Layer 5 of a small transformer language model trained on English Wikipedia (13 layers, counted from 0, width 96).
Take only the direct path to the model's output, skipping the later layers: a vector added to the residual stream pushes a token's score in proportion to its dot product with that token's output vector.

Output vectors of the tokens that the questions are about. A number n stands for (n - 500) times 0.002.
" to": 404,410,532,467,467,263,488,504,510,517,364,374,332,399,551,607,535,557,525,440,433,439,356,621,484,546,320,555,635,461,433,410,472,389,539,553,606,169,313,618,342,483,355,761,468,503,472,520,651,450,205,425,406,621,382,722,454,505,566,411,603,327,648,580,420,381,512,562,483,516,323,615,437,646,609,328,336,513,423,530,701,324,354,549,527,374,563,469,393,556,475,348,407,566,480,638
"==": 452,351,807,586,810,318,624,679,504,515,415,468,361,581,602,123,601,370,470,348,435,257,421,226,488,521,420,225,61,609,488,576,453,314,725,458,428,620,816,443,576,347,518,392,484,252,603,331,540,596,340,550,166,516,627,666,700,122,438,186,309,295,464,513,686,427,502,500,696,733,564,293,833,423,361,308,323,356,414,412,862,476,410,244,311,326,291,382,646,505,832,279,635,512,262,451
"}": 498,748,502,639,574,390,503,407,321,506,347,656,200,259,544,303,575,370,537,684,148,158,453,310,358,491,302,559,410,330,523,615,583,505,775,139,410,597,456,647,717,306,325,891,374,520,453,664,279,295,764,590,388,429,566,678,507,336,661,362,467,298,486,498,633,373,407,853,411,290,519,476,376,897,68,366,326,358,484,504,579,448,506,364,346,443,547,668,658,430,503,560,637,218,292,163
" 8": 565,580,630,410,572,635,479,567,599,515,552,369,382,498,323,489,524,503,613,374,260,434,455,484,551,688,420,517,498,488,402,352,559,253,580,600,606,647,464,507,532,398,343,491,529,501,547,539,588,409,568,451,446,565,555,542,491,412,515,372,450,552,556,249,704,486,362,596,246,444,520,535,456,566,544,530,491,470,584,412,454,343,553,535,604,428,569,558,506,453,539,479,455,498,467,398
" Un": 392,513,679,320,443,536,573,510,536,639,609,401,484,568,490,493,491,383,440,358,509,580,258,454,346,686,421,552,468,450,525,452,487,503,372,364,559,496,487,541,410,424,344,548,529,440,501,573,343,551,398,639,486,348,682,376,645,374,515,538,436,417,568,407,754,253,503,679,356,450,805,330,511,535,450,521,479,428,387,604,531,228,613,596,522,547,666,531,349,536,463,520,523,448,415,410
" a": 401,394,552,501,461,423,373,574,497,462,527,360,305,389,471,553,492,494,633,605,465,517,396,582,575,631,343,506,634,521,475,342,421,336,557,373,713,466,445,634,622,471,410,622,509,538,429,530,569,487,398,424,572,591,505,449,545,513,501,442,366,419,660,481,508,548,551,548,538,424,401,320,471,449,490,268,498,556,562,475,642,347,571,523,445,454,458,209,391,572,498,491,492,545,396,664
"t": 655,294,509,578,486,443,419,467,750,533,294,537,648,510,559,499,423,306,554,585,447,574,579,196,346,649,419,788,834,345,541,312,583,578,424,366,722,290,655,266,733,519,421,284,437,523,526,589,515,708,512,532,603,635,665,416,420,672,755,660,614,672,555,640,516,660,514,461,265,532,463,773,656,462,366,74,645,640,487,489,438,415,401,581,267,586,478,634,611,581,491,342,602,418,484,586
"ust": 787,717,513,674,591,292,670,622,179,806,605,630,419,536,882,451,528,303,479,565,218,580,193,332,236,737,723,785,548,614,675,262,372,576,410,513,750,570,294,761,701,433,477,605,391,470,483,474,287,340,535,436,278,439,824,329,172,225,496,471,355,508,386,524,606,163,349,524,468,345,735,181,325,943,313,408,312,435,601,733,742,552,198,555,341,399,666,550,391,750,515,309,682,503,569,342
" st": 457,421,539,531,555,241,523,598,538,512,492,402,281,534,538,512,540,542,620,391,297,522,435,473,683,660,430,566,567,564,589,386,452,322,461,260,644,512,476,727,521,478,462,577,502,405,504,502,582,508,405,428,526,513,479,561,605,427,485,425,397,326,577,538,470,400,533,582,595,510,498,328,562,499,335,314,465,587,550,578,509,325,604,604,441,450,553,383,335,558,667,387,574,505,471,555
")": 500,348,540,431,626,500,472,498,460,584,534,400,314,629,414,658,581,642,511,484,519,430,736,418,375,558,509,537,460,401,359,434,520,623,464,321,455,396,352,702,496,447,660,569,494,584,413,264,429,479,664,582,457,453,415,509,367,481,426,213,495,418,764,619,532,492,218,622,586,521,591,569,321,461,517,300,560,285,480,459,633,468,350,180,257,547,332,690,346,285,426,460,586,602,319,293
"n": 307,439,283,561,504,531,720,290,253,489,458,497,401,604,410,550,509,604,593,477,602,677,469,167,697,605,541,538,710,582,638,328,510,504,250,379,429,495,303,304,422,499,433,677,397,628,645,653,252,242,522,603,410,583,753,307,328,567,594,546,479,333,356,488,586,537,690,440,153,499,472,744,529,471,580,130,355,413,353,508,556,544,531,309,334,237,538,337,633,438,452,544,334,525,506,716
"\n": 290,361,497,626,456,484,474,490,600,426,668,505,259,612,468,693,385,508,450,616,555,613,537,439,567,511,468,447,395,599,241,474,667,444,552,525,416,520,813,413,730,419,554,500,527,220,356,638,361,368,401,406,306,437,465,726,624,454,708,454,431,536,399,573,723,439,275,532,689,506,512,568,540,526,534,612,563,548,404,333,552,507,341,540,426,656,752,557,603,576,634,428,391,573,395,498
"\"": 335,463,588,475,554,416,436,474,348,754,513,586,438,527,779,490,312,688,607,635,266,439,447,447,295,501,477,431,374,238,276,533,34,444,715,402,562,293,446,646,437,441,498,446,452,452,361,302,281,571,722,375,279,322,628,686,579,550,483,424,313,420,212,489,596,325,478,648,443,552,664,396,511,478,457,176,378,532,473,690,804,323,608,382,321,362,577,500,457,343,706,463,597,522,344,467
" for": 413,392,454,558,551,387,498,591,410,601,476,353,339,496,574,584,490,484,541,468,392,634,416,582,460,568,433,517,539,465,510,434,303,262,554,482,628,349,386,687,478,484,402,678,413,377,439,526,519,448,353,400,517,571,480,632,605,442,458,494,664,416,659,623,367,418,500,410,573,386,443,471,576,519,476,294,386,409,518,557,530,217,446,597,408,484,544,357,280,594,507,469,461,484,376,567
"ore": 610,504,511,648,474,504,776,532,240,830,329,511,376,666,495,176,515,298,682,481,513,183,251,292,383,694,203,767,244,430,351,783,57,318,326,42,744,583,634,940,454,483,352,546,298,478,682,360,452,489,703,439,430,521,371,342,255,512,435,644,487,578,520,459,733,406,183,979,642,282,821,51,592,859,355,487,718,343,691,235,552,495,720,408,446,333,734,260,738,384,412,527,527,656,455,260
"ine": 405,829,691,500,535,439,518,406,368,451,560,486,636,233,465,255,675,367,303,501,369,434,505,367,288,571,369,665,469,411,484,342,404,481,681,527,876,751,517,506,558,460,626,586,410,468,350,381,431,600,490,428,446,133,596,351,153,497,509,541,383,267,726,325,688,700,364,856,943,433,867,351,513,602,301,244,401,244,634,485,493,341,574,601,743,414,390,594,682,511,677,506,362,374,592,443
" –": 553,540,549,680,364,615,533,454,585,521,464,440,88,479,709,480,589,497,429,361,281,499,712,523,433,550,239,466,383,444,477,515,219,301,464,276,372,600,508,678,640,409,652,428,356,432,643,507,441,538,740,501,207,669,636,549,351,325,574,473,387,360,510,496,702,444,203,505,539,317,436,343,608,592,452,496,446,580,516,403,384,423,428,414,408,274,612,609,528,499,535,395,454,353,451,436
" be": 392,467,637,591,635,312,616,570,547,583,537,442,277,357,571,353,578,527,634,405,378,528,409,459,499,720,425,495,564,488,462,437,323,177,487,337,863,528,454,763,523,450,377,720,499,447,404,518,577,460,459,538,488,516,637,485,485,413,537,508,307,382,583,392,529,373,400,523,507,423,537,386,604,408,372,277,353,474,620,612,730,316,617,470,501,265,643,425,483,555,529,336,511,470,427,649
" the": 537,374,584,517,515,441,406,603,521,491,567,239,296,328,577,517,407,533,623,489,543,482,405,548,502,688,402,555,527,514,509,347,405,393,649,488,903,508,467,574,496,440,376,451,503,629,402,598,609,570,413,417,479,586,387,471,514,516,483,400,452,412,553,447,608,527,536,459,647,486,493,293,490,490,571,150,506,320,561,575,642,403,602,423,349,527,543,367,418,646,546,356,449,437,574,626

Output weights of attention head 1. The head adds the sum of these rows, row i times number i of z. A number n stands for (n - 500) times 0.0013.
o0: 470,333,630,551,429,417,666,412,443,215,309,617,286,365,473,545,308,225,415,396,570,537,212,600,574,319,342,289,520,498,638,487,578,418,722,518,331,385,253,537,343,425,481,653,727,461,607,767,468,693,719,351,621,435,391,494,653,128,346,365,466,445,396,560,592,410,426,625,596,507,320,486,502,673,698,588,231,471,507,626,503,526,644,317,669,668,383,383,658,476,365,618,328,441,358,553
o1: 544,258,508,409,482,545,685,425,653,532,301,572,414,416,405,924,527,789,418,649,583,568,560,596,328,655,558,498,358,408,329,240,364,695,549,406,397,566,421,488,469,566,661,484,515,439,399,553,514,450,602,541,556,446,595,644,549,384,397,538,415,334,755,616,466,486,251,493,406,584,370,720,404,336,620,642,446,392,498,324,460,610,631,329,525,365,488,610,218,604,250,282,421,653,414,423
o2: 506,298,362,558,518,580,725,510,612,442,325,579,406,428,556,668,466,507,477,712,540,694,554,438,370,667,529,518,263,346,27,502,564,702,551,397,286,583,385,508,488,853,418,604,429,456,354,785,510,538,661,285,204,510,396,696,582,208,581,280,581,479,716,741,322,650,460,337,474,636,303,657,437,390,704,582,383,463,331,604,437,694,460,386,524,496,561,534,440,656,210,488,462,239,409,379
o3: 509,383,197,648,448,249,552,449,453,437,412,553,362,463,504,531,461,572,542,687,480,667,369,438,469,661,417,328,593,470,403,606,471,548,763,404,454,403,514,511,450,742,503,517,323,485,424,612,455,634,593,681,487,451,476,483,459,297,265,427,225,500,274,396,480,239,686,340,441,671,524,450,354,486,399,572,425,611,269,639,229,432,504,399,488,531,403,549,412,420,350,834,592,513,582,457
o4: 487,344,483,463,467,468,604,332,444,475,527,371,674,594,581,300,430,343,690,541,571,493,554,523,517,655,464,543,404,682,218,491,467,586,477,427,483,635,450,413,317,507,613,484,420,244,568,543,515,672,529,445,543,811,365,470,541,461,699,487,665,443,238,387,493,450,463,320,407,680,572,595,512,611,304,570,688,561,348,663,429,665,396,544,430,566,447,446,810,461,673,495,820,632,642,622
o5: 372,372,443,680,245,346,589,651,532,477,533,498,573,562,576,588,380,777,420,481,480,814,556,747,452,502,478,247,338,376,540,649,645,426,329,571,370,606,738,481,404,357,740,544,446,328,498,659,436,435,263,521,385,545,632,607,395,381,544,457,596,497,623,287,512,533,456,400,476,645,407,575,666,491,627,706,565,582,252,547,474,430,428,665,631,374,633,632,607,726,220,511,236,347,344,159
o6: 586,562,489,504,624,621,517,387,494,450,241,603,541,475,658,548,747,514,382,411,520,660,376,521,468,598,453,333,414,542,798,758,715,747,499,566,659,480,224,476,669,347,446,386,556,749,467,549,542,443,554,487,584,454,517,451,598,385,589,490,502,540,411,648,466,775,360,517,595,350,618,388,621,828,478,547,551,348,618,628,588,473,447,396,899,722,548,482,504,565,535,428,549,491,524,543
o7: 692,624,457,305,558,620,434,508,481,448,571,483,369,565,401,566,639,474,454,577,519,514,397,411,608,515,450,631,703,523,571,511,267,650,626,313,553,586,371,488,372,665,255,700,443,796,433,315,626,560,691,549,655,481,533,351,553,552,428,515,271,469,406,590,651,448,510,367,557,302,553,505,475,434,673,510,463,364,607,504,319,532,462,468,492,443,530,324,373,454,546,459,577,649,356,687
o8: 440,609,596,445,667,386,196,402,419,479,505,581,322,231,83,635,632,530,396,436,685,483,475,471,564,400,551,281,526,688,593,343,583,593,535,675,756,365,624,418,486,383,529,393,698,594,152,690,609,586,554,670,668,650,543,603,506,622,248,394,345,828,542,361,650,442,532,785,472,186,582,322,364,466,484,455,600,500,585,349,608,194,504,175,778,738,287,725,481,468,430,742,666,403,279,424
o9: 470,455,820,166,342,580,321,407,544,583,746,451,294,445,230,638,387,527,522,356,517,340,598,525,403,543,531,685,537,414,750,337,489,515,415,519,453,547,267,520,475,242,648,351,578,831,452,435,690,480,566,560,472,597,385,468,621,357,190,456,501,574,588,519,346,226,325,798,511,320,629,473,379,405,408,344,394,408,763,455,756,351,566,432,276,285,555,563,535,397,630,588,648,639,592,476
o10: 391,639,506,257,336,623,486,57,502,341,665,393,438,276,507,534,551,411,350,761,743,492,363,533,623,654,300,438,223,493,578,653,374,884,524,674,637,510,351,286,395,515,508,570,545,513,339,664,328,323,461,507,676,724,397,490,453,574,446,568,394,584,293,507,592,387,577,308,474,515,539,569,401,400,559,525,426,581,696,448,526,534,410,499,557,557,384,576,699,329,564,683,667,497,501,497
o11: 592,266,438,466,397,518,432,480,646,508,380,362,473,306,559,711,523,668,387,722,320,532,380,582,390,433,515,320,519,212,351,505,467,620,584,532,486,598,467,524,720,640,614,603,495,469,273,571,444,526,363,292,550,500,407,710,436,436,434,344,498,495,621,731,265,586,455,336,374,682,193,615,631,437,653,469,512,623,512,484,569,453,549,290,474,469,350,367,335,620,277,344,238,396,451,461
o12: 401,375,645,593,453,534,510,531,617,684,484,640,389,477,320,219,516,427,390,553,534,348,734,519,544,593,532,629,416,497,712,452,782,515,369,789,386,510,605,354,631,478,682,517,512,287,511,819,162,598,477,525,452,494,375,699,468,445,607,429,494,704,519,486,565,384,580,492,250,385,415,490,516,534,598,478,764,746,252,437,741,453,212,765,531,572,610,638,719,660,252,593,391,310,507,355
o13: 493,674,487,318,468,360,679,178,483,482,518,299,337,481,456,320,419,447,418,384,774,339,448,360,412,562,649,659,393,511,443,303,167,713,427,724,607,499,402,426,575,45,419,690,471,640,513,491,303,378,556,650,528,542,578,358,596,576,572,338,537,609,392,664,602,399,434,560,411,362,539,437,422,626,399,468,561,508,671,487,631,461,451,534,639,555,404,653,523,361,592,425,584,510,608,170
o14: 668,413,415,527,592,458,554,431,665,598,545,230,483,650,335,379,314,752,464,322,413,523,509,461,458,432,749,712,382,517,336,553,431,315,717,654,574,687,428,385,550,340,491,354,492,546,407,497,205,493,588,156,461,613,475,525,523,402,444,507,505,493,609,668,390,359,437,385,302,637,402,562,629,635,665,542,635,463,428,452,428,434,379,365,589,512,533,419,493,653,376,565,513,800,673,798
o15: 523,231,627,671,540,381,404,526,336,343,158,641,421,425,395,673,332,466,471,512,565,476,685,633,553,508,661,372,482,560,540,528,592,413,567,697,436,584,491,105,569,402,689,539,545,427,373,388,348,500,527,636,492,461,440,563,507,304,393,619,541,482,561,614,426,336,491,455,463,302,455,667,145,451,502,370,691,491,447,397,463,465,493,445,498,585,654,776,378,480,256,640,554,665,619,509
o16: 491,313,507,272,449,586,580,538,481,517,431,274,654,572,454,431,510,480,599,404,654,454,884,370,503,607,608,778,540,549,493,458,650,644,539,522,401,527,372,675,494,479,584,510,665,543,510,495,563,775,550,407,327,513,372,579,475,540,526,332,379,580,692,370,352,604,452,693,332,628,408,674,343,382,421,382,571,533,400,672,511,684,438,529,20,635,588,649,333,143,173,637,535,473,491,357
o17: 677,258,386,378,466,542,598,501,695,394,481,385,512,410,496,467,797,573,333,824,428,652,580,520,391,557,643,472,481,438,315,475,509,618,601,506,508,624,552,552,436,866,626,595,355,514,860,651,194,673,660,149,391,481,550,573,337,501,454,360,528,583,489,525,455,451,475,418,336,689,453,679,331,403,577,595,664,508,337,433,390,726,460,338,560,318,360,513,596,694,240,519,165,565,494,491
o18: 523,468,634,391,488,655,792,550,731,489,535,551,360,505,465,574,295,447,408,471,523,603,338,511,629,496,586,648,382,529,513,436,620,385,326,627,437,366,427,483,587,381,485,469,422,490,504,508,414,655,546,427,643,450,451,576,487,486,645,423,648,355,587,759,412,387,310,787,463,746,474,678,513,385,651,529,540,440,387,425,539,520,452,533,692,422,531,518,644,712,199,609,236,393,639,387
o19: 544,594,712,379,598,672,344,556,596,513,445,352,425,586,443,572,434,614,609,339,585,444,556,447,702,636,473,592,555,830,461,699,266,573,533,473,728,484,420,419,394,432,297,533,510,268,372,330,444,685,523,527,744,596,519,442,359,627,480,380,307,538,491,358,693,449,583,460,551,521,569,461,601,385,546,421,666,211,393,547,309,542,457,499,521,508,662,331,422,443,193,766,740,567,446,606
o20: 599,567,233,477,582,476,445,377,386,490,497,472,632,619,547,466,553,621,327,574,286,486,591,567,403,550,509,607,517,370,443,383,562,233,591,387,421,613,462,637,336,639,626,515,402,572,356,372,596,513,553,673,750,572,484,578,591,721,507,518,600,594,565,564,334,311,491,626,472,498,547,450,507,514,512,601,493,611,601,651,608,534,459,546,356,425,372,541,450,526,562,714,686,557,558,645
o21: 617,521,281,499,504,567,716,564,553,566,710,519,360,290,352,426,706,397,423,309,398,396,352,388,595,514,438,414,457,624,572,323,432,569,623,355,400,406,579,707,352,469,355,438,508,465,547,603,598,560,496,576,526,624,556,448,397,562,384,643,405,477,546,461,425,426,584,659,475,443,515,602,706,593,397,515,466,533,571,461,488,417,399,596,577,379,431,524,461,295,586,350,464,319,333,618
o22: 357,315,430,480,362,260,466,665,446,356,498,546,640,321,813,444,662,578,527,490,763,553,602,545,657,635,535,282,401,587,652,504,864,534,427,407,372,491,489,701,427,541,637,683,555,310,516,762,678,434,417,691,353,497,319,523,394,504,432,440,406,631,325,428,549,526,735,614,439,399,607,275,343,332,367,607,563,633,209,700,583,548,243,673,239,509,601,581,438,462,626,594,492,348,259,347
o23: 449,401,613,500,487,367,438,481,504,671,549,606,441,493,546,677,562,280,685,616,180,480,455,554,396,497,428,432,314,692,201,293,760,428,541,326,482,499,489,595,380,420,644,504,579,381,448,636,436,620,201,586,624,569,630,479,263,714,580,470,779,615,286,394,336,605,695,314,500,555,378,426,567,602,296,306,622,583,283,665,670,443,533,371,522,396,433,554,654,585,480,469,380,403,528,563
o24: 669,571,566,496,537,665,454,390,655,455,440,375,434,521,746,675,466,490,543,531,489,435,575,560,380,394,181,435,526,502,568,587,321,651,561,504,544,533,457,389,486,725,408,514,537,304,524,565,655,564,235,440,365,493,325,742,516,620,469,514,292,439,450,436,767,674,501,199,676,468,604,322,686,580,540,535,454,447,360,497,351,442,699,407,502,577,713,225,424,462,591,452,436,361,670,688
o25: 496,570,585,623,435,587,208,493,571,629,401,547,419,308,328,443,520,372,510,409,534,618,609,551,509,336,391,433,638,268,821,709,652,381,578,866,466,407,580,363,619,404,439,370,668,642,522,451,654,429,440,525,416,556,462,588,728,584,506,489,527,490,552,485,497,564,395,769,419,325,674,507,577,666,467,598,473,612,765,501,682,216,454,683,430,856,344,533,609,384,557,724,467,284,554,506
o26: 556,543,343,312,617,444,494,520,455,552,413,451,421,491,537,529,452,703,453,366,458,640,224,625,311,490,655,466,411,418,551,431,319,591,252,558,722,573,616,395,566,397,490,391,558,493,79,293,582,481,326,511,666,470,429,384,568,583,525,615,371,519,398,524,583,791,563,266,584,483,712,615,601,436,767,881,635,646,631,570,639,554,368,547,832,517,392,558,565,635,487,468,600,499,446,450
o27: 619,516,146,725,457,585,449,549,478,585,588,493,637,513,837,278,373,510,361,549,285,468,515,384,438,417,390,401,583,358,787,740,543,353,484,568,210,538,569,484,548,650,222,602,384,552,446,610,489,270,193,583,453,574,512,729,529,535,720,378,497,453,492,575,536,454,589,358,559,478,343,520,649,802,563,760,480,595,612,520,440,356,341,765,606,585,564,600,618,557,648,440,482,346,724,577
o28: 486,345,587,339,364,553,367,524,617,482,412,632,589,470,421,872,670,556,606,580,394,472,352,877,418,572,372,240,564,466,623,284,476,678,547,345,663,537,508,587,539,475,516,508,556,477,435,419,788,463,498,484,517,603,469,457,481,533,461,696,284,524,555,422,483,625,407,350,658,486,820,395,400,223,490,478,445,393,502,383,565,471,693,338,568,502,432,400,450,807,677,475,508,356,268,542
o29: 383,434,585,608,446,273,530,498,567,494,606,754,376,485,443,601,149,560,435,658,584,502,437,623,499,324,558,336,412,574,195,301,268,300,446,373,406,579,904,310,463,613,572,513,593,145,541,677,562,601,362,751,401,375,500,638,240,448,412,750,505,557,435,219,647,373,620,355,648,441,466,557,431,448,548,545,521,580,276,341,266,370,654,608,664,441,345,544,692,595,432,478,407,298,520,423
o30: 486,438,390,604,728,469,475,376,532,463,212,558,550,400,446,476,435,527,390,640,375,490,644,355,221,424,727,516,463,311,320,387,493,428,583,664,527,593,588,296,479,675,592,488,496,576,588,623,331,411,805,320,366,423,352,654,540,345,441,442,718,538,681,674,384,473,502,519,482,576,381,727,333,489,571,620,445,601,384,388,462,702,621,526,555,525,507,689,363,383,337,567,369,467,565,450
o31: 578,467,256,590,621,683,551,428,312,487,535,514,691,648,322,568,558,454,750,712,546,618,568,774,442,358,608,596,435,485,374,479,702,434,523,375,418,567,727,460,429,403,656,171,566,522,526,697,578,365,637,436,626,701,592,491,520,502,581,572,751,532,757,262,568,591,399,494,466,516,634,589,563,608,596,564,369,371,512,501,348,729,622,348,727,489,424,679,432,660,454,341,543,664,570,409

Each question shows a token from some text and the vector z that the head gathered there. A number n stands for (n - 500) times 0.0073.

"ill": 507,540,493,541,479,467,594,576,448,429,501,544,598,586,579,535,486,633,638,578,403,557,441,423,556,415,534,552,524,461,466,395
Which two tokens does it push up most, strongest first? "n", "ust"

" t": 512,504,630,438,564,517,539,633,481,469,631,552,533,602,497,482,506,569,469,548,400,453,465,543,530,410,445,475,568,592,446,513
Which three tokens does it push up most, strongest first? "n", "\n", " the"

"ain": 481,746,458,335,631,473,708,551,277,697,682,638,413,784,695,509,371,624,533,428,431,344,351,666,625,359,645,535,657,341,457,490
Which two tokens does it push up most, strongest first? "ust", " the"

"ter": 323,554,437,425,316,512,702,593,411,645,569,495,568,647,367,385,481,348,726,508,341,575,490,413,519,570,507,412,690,494,323,492
Which three tokens does it push up most, strongest first? "ine", " Un", "ore"

"ar": 441,501,562,332,554,560,476,517,554,535,409,423,780,647,551,471,560,642,539,565,363,490,498,614,464,602,620,292,466,432,682,461
Which of these tokens does it push down most? " st"

"c": 571,489,635,445,486,505,607,684,374,478,495,616,464,513,568,532,515,725,672,475,222,393,277,449,721,616,474,494,420,504,475,494
Which two tokens does it push up most, strongest first? " –", "\n"

"ou": 694,505,550,490,443,423,663,541,609,666,516,514,653,598,575,475,580,408,783,693,288,647,565,365,416,535,409,445,413,377,325,407
Pushed up most: " Un"

"ce": 494,504,578,573,394,513,548,507,468,478,424,534,511,467,385,393,589,535,581,482,358,490,594,538,660,362,484,411,576,505,420,444
Which of these tokens does it push down most? " 8"

"ust": 655,322,569,531,514,480,612,301,483,473,401,425,830,665,371,403,674,411,733,498,350,593,693,229,505,700,494,566,462,398,477,253
Pushed up most: "}"

"re": 477,724,498,334,613,463,731,524,270,684,628,645,386,784,674,478,375,615,524,449,439,356,361,699,612,340,665,525,664,307,459,491
Which three tokens does it push up most, strongest first? "ust", " the", ")"

" In": 490,470,556,554,522,534,499,513,487,390,699,557,509,447,423,374,458,542,558,400,427,476,492,581,463,331,569,471,525,606,504,558
Which of these tokens does it push down most? ")"

"ed": 538,642,553,553,493,517,463,420,457,459,300,431,528,467,398,375,622,472,669,584,506,508,724,631,634,255,516,391,643,412,292,396
Which two tokens does it push up most, strongest first? " st", " be"

"ary": 554,579,561,559,445,574,585,521,485,473,465,561,469,586,510,429,475,619,590,480,459,514,574,460,530,368,510,505,589,504,498,550
Pushed up most: " –"

"ic": 569,534,545,627,515,524,486,472,462,452,270,391,612,434,396,361,628,524,693,605,560,501,774,632,659,211,505,423,664,450,306,365
Pushed up most: " st"

" d": 581,549,628,529,628,520,609,578,471,381,580,573,435,541,560,540,550,514,571,580,359,394,509,462,670,555,520,480,513,470,486,451
Which three tokens does it push up most, strongest first? "\n", " the", " to"

" pro": 427,383,599,466,473,489,640,432,542,619,653,733,573,519,654,326,539,580,504,626,397,298,328,598,532,573,573,375,643,478,375,382
Which two tokens does it push up most, strongest first? " the", " a"

" 18": 522,526,637,512,539,574,565,681,452,443,785,561,525,624,544,401,407,534,583,453,340,282,501,588,425,285,462,458,573,597,389,452
Pushed up most: "n"

"i": 543,628,477,546,518,650,428,570,633,528,474,594,502,470,315,599,458,431,420,474,423,547,676,523,450,505,329,449,748,480,420,427
Pushed up most: " a"

" al": 349,562,594,414,365,610,584,526,437,500,556,490,551,533,339,496,490,434,629,518,369,501,517,431,461,535,485,480,703,480,387,476
Which two tokens does it push up most, strongest first? " Un", "ine"

" W": 625,382,558,481,590,313,550,514,513,372,355,467,468,297,474,547,443,575,324,363,599,524,484,679,425,584,513,539,284,535,758,486
Which of these tokens does it push down most? " Un"

"gh": 593,286,458,488,568,628,579,389,432,503,531,445,727,456,448,518,601,635,582,431,420,395,601,507,442,602,364,564,510,364,449,365
Pushed up most: "}"

" l": 608,495,525,496,573,465,519,606,560,484,614,558,491,515,545,473,437,538,513,580,336,505,466,562,562,442,479,458,587,551,426,546
Which two tokens does it push up most, strongest first? " the", " a"

" f": 596,488,581,506,550,486,535,674,587,489,520,550,575,511,564,486,408,590,533,592,347,504,480,529,506,414,444,428,515,522,388,486
Which of these tokens does it push down most? "t"

"ost": 497,526,422,524,434,546,541,449,513,579,516,404,567,644,454,379,607,507,673,535,315,567,466,498,343,572,429,346,572,446,430,522
Which of these tokens does it push down most? " for"

"p": 379,474,537,495,506,544,508,510,507,419,505,481,522,472,490,538,434,577,564,553,480,448,579,507,503,429,546,482,611,536,441,483
Pushed up most: "\n"

"en": 437,346,539,409,356,520,395,468,332,462,269,552,387,301,517,494,504,595,600,410,553,448,324,508,653,636,418,553,374,438,621,636
Pushed up most: "t"

"ie": 467,347,521,531,490,688,440,369,449,685,377,565,658,330,450,359,611,493,578,630,335,484,647,541,571,567,485,491,779,599,377,342
Pushed up most: "=="

" the": 516,500,454,515,529,480,538,520,533,420,519,591,548,498,567,471,416,569,546,564,345,462,450,576,611,399,583,476,622,550,417,451
Pushed up most: " the"

"il": 518,360,491,572,527,371,586,591,707,365,364,405,649,420,403,538,378,799,435,521,364,570,643,669,405,450,480,480,268,509,622,424
Pushed up most: "}"

"e": 573,603,472,495,431,490,522,488,641,370,487,521,401,512,415,422,493,562,526,438,455,542,521,583,544,490,496,408,682,520,429,426
Pushed up most: " a"

"al": 520,467,260,384,582,564,640,420,780,483,426,563,706,445,451,369,409,776,439,531,522,460,494,601,443,548,586,431,709,496,529,602
Pushed up most: "ine"

" be": 449,536,507,492,422,511,612,550,533,488,532,523,547,553,455,418,495,503,583,550,312,513,444,526,504,512,450,451,628,505,389,474
Which of these tokens does it push down most? "\""

",": 556,464,574,456,560,484,519,653,472,367,611,508,437,431,467,422,377,584,568,641,448,473,372,553,547,422,513,534,557,544,407,443
Which of these tokens does it push down most? ")"

"ol": 560,455,625,566,479,408,555,698,548,541,650,447,571,618,523,511,476,579,643,681,535,412,471,374,428,489,508,486,444,495,451,393
Which of these tokens does it push down most? "=="

" o": 654,571,572,510,351,506,571,597,581,541,536,608,399,664,497,411,513,614,577,391,462,506,503,430,562,521,552,482,622,457,506,433
Pushed up most: ")"

" and": 479,606,663,619,594,625,432,486,479,468,609,768,431,514,612,424,494,515,459,476,564,490,638,479,638,400,538,582,535,455,458,317
Pushed up most: " to"

"ions": 528,541,514,528,526,492,653,577,455,441,504,562,571,629,597,505,406,629,651,552,423,475,450,419,533,398,558,549,497,439,487,437
Pushed up most: "ust"

"art": 619,439,479,557,531,449,693,595,581,259,500,481,550,483,765,492,458,629,597,812,354,454,241,763,641,519,354,543,452,505,414,452
Which of these tokens does it push down most? ")"

"s": 498,558,623,530,507,649,492,557,474,483,451,516,499,373,501,516,519,555,521,528,348,444,562,450,571,558,467,404,513,526,426,534
Which of these tokens does it push down most? "ust"

" 1": 443,534,565,485,525,609,519,586,462,471,592,604,505,443,538,504,528,605,551,553,402,448,555,574,471,407,560,488,538,541,463,497
Which two tokens does it push up most, strongest first? "\n", "n"